Layer 15 of a small transformer language model trained on English Wikipedia (22 layers, counted from 0, width 128).
A neuron's activation on a vector x is GELU(weights . x + bias), where the dot is the dot product.

Input weights of the MLP neurons that the questions are about. A number n stands for (n - 128) times 0.0024.
n25 (bias -0.231): 129, 132, 101, 129, 120, 70, 42, 87, 127, 171, 104, 146, 73, 176, 106, 91, 131, 145, 163, 141, 114, 58, 148, 92, 121, 168, 147, 104, 159, 188, 94, 91, 127, 103, 124, 109, 174, 128, 155, 173, 153, 76, 110, 145, 171, 148, 132, 75, 181, 142, 116, 82, 127, 121, 129, 100, 141, 139, 156, 152, 142, 132, 171, 173, 195, 153, 126, 77, 166, 94, 99, 119, 73, 112, 116, 141, 145, 99, 176, 108, 139, 134, 169, 98, 94, 130, 132, 164, 139, 126, 177, 133, 167, 169, 140, 123, 128, 108, 103, 173, 145, 115, 153, 95, 117, 146, 123, 124, 102, 50, 112, 128, 168, 57, 153, 137, 137, 160, 119, 108, 177, 140, 144, 169, 100, 97, 157, 142
n46 (bias -0.252): 121, 152, 182, 134, 205, 145, 107, 88, 151, 106, 114, 72, 179, 106, 158, 117, 161, 109, 99, 156, 80, 163, 92, 133, 196, 105, 153, 124, 214, 126, 109, 146, 137, 138, 153, 158, 50, 117, 150, 125, 149, 181, 142, 140, 95, 129, 189, 148, 99, 103, 123, 102, 146, 143, 124, 96, 131, 85, 118, 139, 178, 107, 149, 121, 135, 120, 97, 93, 146, 102, 118, 108, 143, 169, 98, 150, 156, 111, 132, 102, 165, 163, 82, 89, 135, 138, 115, 109, 149, 141, 130, 109, 125, 102, 208, 104, 119, 74, 89, 190, 158, 107, 116, 116, 116, 154, 103, 116, 122, 94, 145, 156, 79, 111, 154, 135, 134, 117, 151, 147, 75, 177, 137, 111, 48, 133, 124, 119
n124 (bias -0.284): 65, 197, 139, 130, 116, 68, 125, 98, 170, 147, 92, 100, 136, 176, 170, 98, 131, 121, 133, 114, 101, 46, 107, 97, 123, 86, 146, 151, 118, 114, 115, 111, 104, 187, 147, 167, 82, 133, 139, 193, 141, 141, 140, 116, 151, 156, 137, 139, 138, 170, 105, 128, 137, 154, 138, 150, 116, 99, 96, 111, 112, 104, 141, 95, 90, 66, 133, 114, 208, 161, 120, 164, 99, 62, 105, 150, 159, 164, 122, 123, 110, 127, 135, 159, 118, 127, 125, 110, 121, 225, 119, 125, 149, 169, 112, 121, 160, 146, 112, 139, 84, 148, 90, 136, 66, 83, 150, 118, 143, 165, 112, 97, 105, 66, 136, 164, 155, 114, 121, 143, 122, 168, 144, 105, 115, 121, 171, 93
n280 (bias -0.264): 125, 125, 155, 130, 160, 159, 95, 80, 161, 146, 130, 85, 185, 152, 108, 119, 120, 153, 91, 144, 144, 140, 156, 102, 112, 112, 152, 98, 142, 151, 135, 115, 152, 107, 130, 144, 122, 97, 132, 93, 111, 148, 122, 153, 110, 117, 121, 162, 155, 186, 123, 81, 165, 164, 125, 122, 209, 139, 130, 147, 195, 95, 154, 126, 146, 77, 98, 78, 100, 175, 130, 137, 146, 190, 165, 117, 150, 134, 135, 118, 137, 135, 181, 106, 120, 91, 190, 164, 82, 129, 125, 106, 108, 140, 115, 139, 99, 103, 109, 130, 122, 143, 109, 172, 125, 140, 137, 104, 124, 101, 169, 95, 100, 132, 117, 116, 135, 108, 115, 108, 111, 105, 73, 135, 143, 115, 139, 91
n369 (bias -0.286): 126, 159, 101, 67, 99, 146, 60, 86, 163, 111, 120, 167, 155, 151, 135, 135, 134, 76, 154, 131, 102, 111, 135, 84, 150, 71, 97, 92, 114, 110, 109, 79, 168, 162, 169, 105, 162, 100, 161, 114, 132, 140, 144, 180, 123, 44, 144, 115, 109, 96, 114, 96, 168, 160, 133, 156, 129, 168, 195, 132, 119, 151, 185, 118, 191, 70, 67, 162, 198, 106, 83, 156, 114, 152, 213, 201, 124, 163, 153, 154, 30, 145, 148, 154, 113, 141, 134, 221, 142, 184, 157, 114, 103, 126, 151, 81, 113, 160, 145, 144, 83, 140, 130, 110, 111, 110, 132, 115, 97, 132, 172, 143, 106, 63, 125, 125, 147, 157, 125, 115, 106, 82, 144, 103, 83, 147, 133, 149
n410 (bias -0.229): 90, 134, 122, 104, 134, 72, 124, 163, 99, 107, 100, 161, 131, 143, 181, 89, 165, 148, 168, 98, 95, 93, 134, 121, 132, 123, 151, 154, 96, 131, 140, 89, 127, 111, 120, 39, 103, 119, 135, 112, 150, 106, 122, 125, 132, 113, 102, 85, 156, 169, 71, 105, 134, 180, 145, 75, 95, 132, 164, 113, 122, 132, 132, 104, 87, 136, 120, 131, 153, 81, 167, 154, 107, 104, 122, 173, 199, 151, 158, 152, 160, 153, 120, 81, 135, 60, 137, 176, 124, 131, 171, 152, 165, 108, 116, 123, 174, 120, 133, 185, 151, 109, 162, 109, 148, 112, 148, 102, 107, 112, 115, 128, 137, 123, 174, 164, 113, 189, 89, 100, 202, 120, 156, 129, 150, 135, 166, 194
n428 (bias -0.296): 123, 153, 142, 71, 132, 67, 86, 104, 142, 130, 103, 41, 164, 120, 122, 151, 133, 168, 109, 159, 151, 123, 8, 148, 144, 165, 141, 109, 133, 154, 105, 81, 115, 95, 139, 139, 184, 132, 118, 117, 124, 166, 126, 146, 72, 120, 120, 100, 109, 115, 107, 125, 147, 130, 130, 103, 158, 112, 167, 148, 148, 75, 123, 168, 113, 67, 108, 145, 170, 78, 69, 148, 179, 105, 189, 163, 131, 102, 78, 141, 122, 184, 180, 125, 140, 97, 165, 117, 98, 143, 175, 71, 75, 140, 118, 122, 149, 123, 120, 148, 145, 65, 158, 93, 104, 169, 94, 120, 129, 138, 144, 169, 140, 159, 178, 136, 139, 154, 138, 96, 87, 126, 174, 179, 129, 140, 126, 149

Each question shows a token from some text and the vector x that enters the MLP there. A number n stands for (n - 128) times 0.067.

" allowed": 101, 155, 162, 128, 87, 133, 104, 172, 127, 140, 161, 136, 119, 86, 104, 143, 131, 117, 113, 166, 105, 143, 103, 126, 119, 155, 146, 122, 76, 125, 116, 121, 96, 145, 153, 151, 129, 174, 92, 136, 127, 125, 71, 90, 128, 150, 108, 102, 140, 109, 158, 126, 131, 141, 120, 149, 121, 141, 105, 133, 89, 128, 137, 144, 92, 118, 134, 106, 145, 161, 151, 121, 125, 149, 145, 144, 144, 159, 100, 139, 113, 91, 98, 106, 133, 125, 120, 121, 170, 179, 93, 115, 129, 138, 126, 127, 134, 112, 167, 121, 147, 146, 131, 141, 122, 116, 120, 183, 155, 132, 99, 90, 114, 149, 111, 135, 140, 122, 121, 124, 124, 122, 123, 150, 119, 155, 112, 128
The most active neuron and its activation: n124, at about 1.1

" was": 123, 105, 145, 127, 161, 142, 102, 136, 119, 110, 133, 156, 114, 135, 99, 126, 106, 114, 110, 139, 175, 112, 129, 135, 102, 141, 54, 98, 110, 170, 107, 110, 120, 134, 116, 104, 140, 195, 146, 101, 97, 147, 102, 113, 126, 123, 100, 117, 135, 104, 151, 158, 118, 143, 98, 171, 126, 130, 105, 120, 167, 131, 97, 162, 110, 128, 122, 118, 124, 152, 168, 104, 137, 97, 131, 129, 127, 120, 87, 151, 137, 148, 153, 110, 142, 131, 122, 110, 161, 135, 144, 112, 95, 134, 120, 143, 140, 105, 143, 107, 142, 125, 127, 170, 111, 128, 118, 160, 146, 126, 117, 122, 128, 138, 122, 137, 148, 150, 123, 125, 129, 132, 128, 131, 90, 149, 118, 156
The most active neuron and its activation: n428, at about 0.63

" as": 125, 147, 140, 105, 85, 112, 151, 155, 104, 151, 136, 181, 143, 119, 122, 106, 123, 153, 147, 130, 152, 106, 148, 135, 141, 123, 96, 60, 96, 91, 123, 117, 141, 152, 116, 99, 163, 174, 143, 128, 141, 151, 83, 122, 156, 132, 119, 119, 121, 120, 146, 122, 117, 134, 129, 138, 109, 170, 158, 124, 125, 113, 130, 137, 95, 122, 139, 106, 130, 149, 106, 104, 148, 124, 115, 119, 120, 126, 121, 113, 114, 99, 136, 104, 145, 143, 110, 137, 149, 118, 131, 131, 87, 134, 109, 142, 127, 160, 129, 137, 143, 131, 161, 158, 119, 87, 102, 190, 165, 118, 87, 163, 130, 107, 141, 159, 150, 124, 128, 103, 178, 143, 107, 115, 80, 113, 107, 148
Which three neurons fire most, strongest first? n25, n410, n369

" mid": 115, 129, 165, 113, 108, 140, 123, 127, 116, 112, 149, 159, 123, 124, 122, 94, 151, 144, 133, 143, 104, 132, 126, 182, 128, 128, 93, 140, 76, 85, 138, 118, 167, 122, 123, 141, 115, 151, 151, 126, 144, 119, 81, 136, 149, 128, 138, 164, 143, 99, 176, 166, 110, 136, 77, 129, 130, 137, 100, 124, 137, 167, 120, 130, 113, 152, 130, 112, 131, 137, 145, 83, 77, 136, 149, 113, 152, 108, 141, 109, 149, 87, 115, 139, 141, 139, 135, 124, 159, 94, 133, 118, 116, 126, 142, 117, 104, 113, 126, 129, 146, 153, 132, 103, 103, 168, 102, 171, 99, 128, 111, 121, 126, 144, 112, 138, 168, 113, 145, 148, 83, 142, 120, 149, 132, 115, 107, 128
The most active neuron and its activation: n46, at about 0.23

" All": 134, 137, 167, 107, 114, 136, 124, 128, 85, 143, 128, 161, 112, 79, 153, 116, 155, 128, 138, 180, 126, 110, 140, 137, 138, 96, 107, 116, 95, 117, 107, 103, 77, 122, 146, 128, 133, 136, 147, 117, 138, 157, 88, 136, 194, 141, 114, 111, 141, 117, 164, 165, 138, 162, 129, 135, 108, 158, 120, 105, 135, 134, 150, 118, 137, 171, 127, 119, 142, 105, 120, 78, 69, 135, 107, 128, 104, 135, 121, 124, 134, 90, 137, 105, 143, 102, 124, 152, 133, 136, 154, 134, 127, 121, 100, 129, 110, 210, 140, 138, 161, 127, 157, 117, 139, 148, 106, 136, 107, 128, 140, 69, 122, 157, 105, 152, 123, 135, 174, 97, 141, 96, 124, 116, 137, 107, 110, 137
Which three neurons fire most, strongest first? n410, n25, n369

" Railroad": 120, 118, 141, 125, 138, 143, 126, 140, 108, 134, 129, 120, 125, 116, 111, 120, 111, 154, 144, 161, 149, 163, 146, 117, 137, 130, 121, 86, 103, 76, 163, 105, 75, 124, 82, 187, 120, 169, 149, 112, 105, 150, 107, 113, 136, 143, 145, 95, 113, 128, 169, 138, 100, 132, 157, 149, 123, 149, 81, 107, 140, 128, 120, 132, 112, 111, 128, 107, 116, 153, 151, 137, 95, 119, 151, 132, 121, 135, 121, 122, 200, 102, 118, 105, 163, 113, 120, 131, 161, 124, 131, 145, 122, 92, 118, 112, 111, 84, 155, 88, 127, 145, 138, 194, 128, 105, 114, 148, 159, 117, 149, 124, 117, 168, 148, 152, 134, 109, 117, 156, 104, 114, 126, 133, 136, 111, 95, 92
Which of these neurons fires most? n280

"rior": 130, 134, 147, 142, 101, 132, 96, 164, 146, 104, 128, 129, 120, 111, 101, 143, 161, 109, 138, 138, 131, 100, 152, 151, 111, 120, 113, 118, 94, 81, 139, 78, 100, 149, 131, 94, 144, 148, 165, 145, 101, 123, 71, 81, 131, 163, 124, 146, 91, 170, 157, 166, 113, 94, 105, 130, 121, 128, 134, 129, 112, 125, 152, 159, 119, 169, 118, 115, 145, 150, 125, 153, 131, 157, 150, 166, 130, 124, 91, 119, 131, 66, 119, 126, 163, 121, 135, 111, 155, 126, 122, 117, 129, 149, 126, 109, 118, 97, 130, 158, 164, 146, 136, 127, 123, 81, 148, 102, 117, 125, 130, 126, 133, 96, 129, 161, 152, 130, 146, 121, 135, 111, 161, 148, 127, 127, 118, 107
Which three neurons fire most, strongest first? n124, n25, n410

" t": 113, 95, 147, 114, 115, 164, 151, 142, 126, 137, 119, 136, 113, 150, 118, 125, 131, 88, 127, 156, 118, 122, 152, 152, 108, 108, 120, 115, 107, 148, 121, 150, 135, 99, 119, 132, 177, 131, 143, 105, 109, 111, 87, 103, 162, 155, 125, 113, 149, 148, 178, 163, 128, 109, 110, 134, 135, 141, 129, 144, 109, 169, 119, 164, 118, 148, 123, 121, 98, 155, 153, 76, 99, 166, 161, 111, 91, 117, 124, 105, 100, 104, 150, 103, 115, 143, 129, 130, 164, 114, 134, 143, 118, 96, 117, 135, 83, 156, 94, 100, 140, 144, 162, 143, 116, 152, 122, 113, 105, 111, 117, 106, 155, 125, 124, 154, 165, 121, 145, 130, 125, 118, 138, 136, 137, 136, 146, 110
Which of these neurons fires most? n25

" most": 106, 161, 151, 154, 131, 126, 139, 132, 101, 131, 137, 119, 103, 78, 133, 113, 136, 125, 167, 153, 135, 106, 109, 169, 132, 147, 100, 80, 66, 158, 94, 110, 101, 146, 139, 140, 165, 167, 132, 116, 93, 137, 66, 131, 210, 127, 120, 131, 122, 152, 139, 139, 106, 147, 137, 139, 118, 161, 109, 133, 107, 140, 146, 129, 104, 157, 145, 112, 151, 122, 100, 132, 100, 106, 114, 136, 128, 143, 111, 101, 123, 137, 148, 99, 132, 125, 138, 98, 158, 128, 97, 115, 124, 127, 135, 102, 126, 144, 113, 129, 179, 106, 193, 104, 135, 134, 97, 204, 115, 123, 148, 127, 149, 131, 129, 126, 119, 145, 131, 133, 115, 123, 126, 159, 142, 91, 105, 135
Which of these neurons fires most? n25

" of": 124, 132, 131, 118, 139, 132, 154, 123, 121, 121, 130, 167, 126, 124, 131, 111, 128, 102, 148, 154, 154, 139, 112, 109, 110, 140, 126, 148, 87, 50, 137, 135, 85, 148, 135, 139, 107, 183, 133, 87, 123, 142, 80, 105, 152, 155, 125, 122, 139, 98, 171, 117, 112, 109, 122, 168, 118, 148, 94, 99, 115, 149, 151, 131, 120, 131, 157, 121, 128, 116, 106, 129, 101, 109, 124, 141, 156, 152, 134, 135, 152, 81, 108, 121, 119, 141, 126, 142, 149, 147, 136, 115, 110, 117, 125, 112, 122, 204, 155, 107, 107, 142, 140, 162, 144, 92, 128, 153, 126, 137, 114, 129, 120, 136, 98, 101, 140, 125, 125, 134, 140, 146, 103, 122, 128, 95, 131, 123
Which of these neurons fires most? n124

" by": 133, 125, 144, 115, 99, 127, 147, 156, 147, 156, 107, 144, 146, 124, 114, 166, 134, 135, 117, 112, 123, 110, 109, 134, 137, 135, 116, 111, 131, 76, 128, 133, 122, 151, 138, 144, 135, 193, 128, 167, 146, 113, 76, 120, 138, 106, 130, 129, 138, 133, 160, 145, 122, 134, 107, 114, 134, 91, 133, 140, 115, 150, 115, 139, 106, 148, 143, 116, 135, 151, 129, 86, 96, 115, 120, 125, 135, 118, 148, 130, 156, 98, 130, 102, 111, 152, 128, 124, 114, 131, 117, 161, 76, 101, 95, 134, 111, 162, 127, 93, 136, 183, 135, 116, 130, 122, 114, 158, 103, 118, 117, 123, 133, 117, 125, 146, 134, 119, 127, 163, 109, 99, 119, 111, 133, 149, 140, 122
The most active neuron and its activation: n124, at about 0.16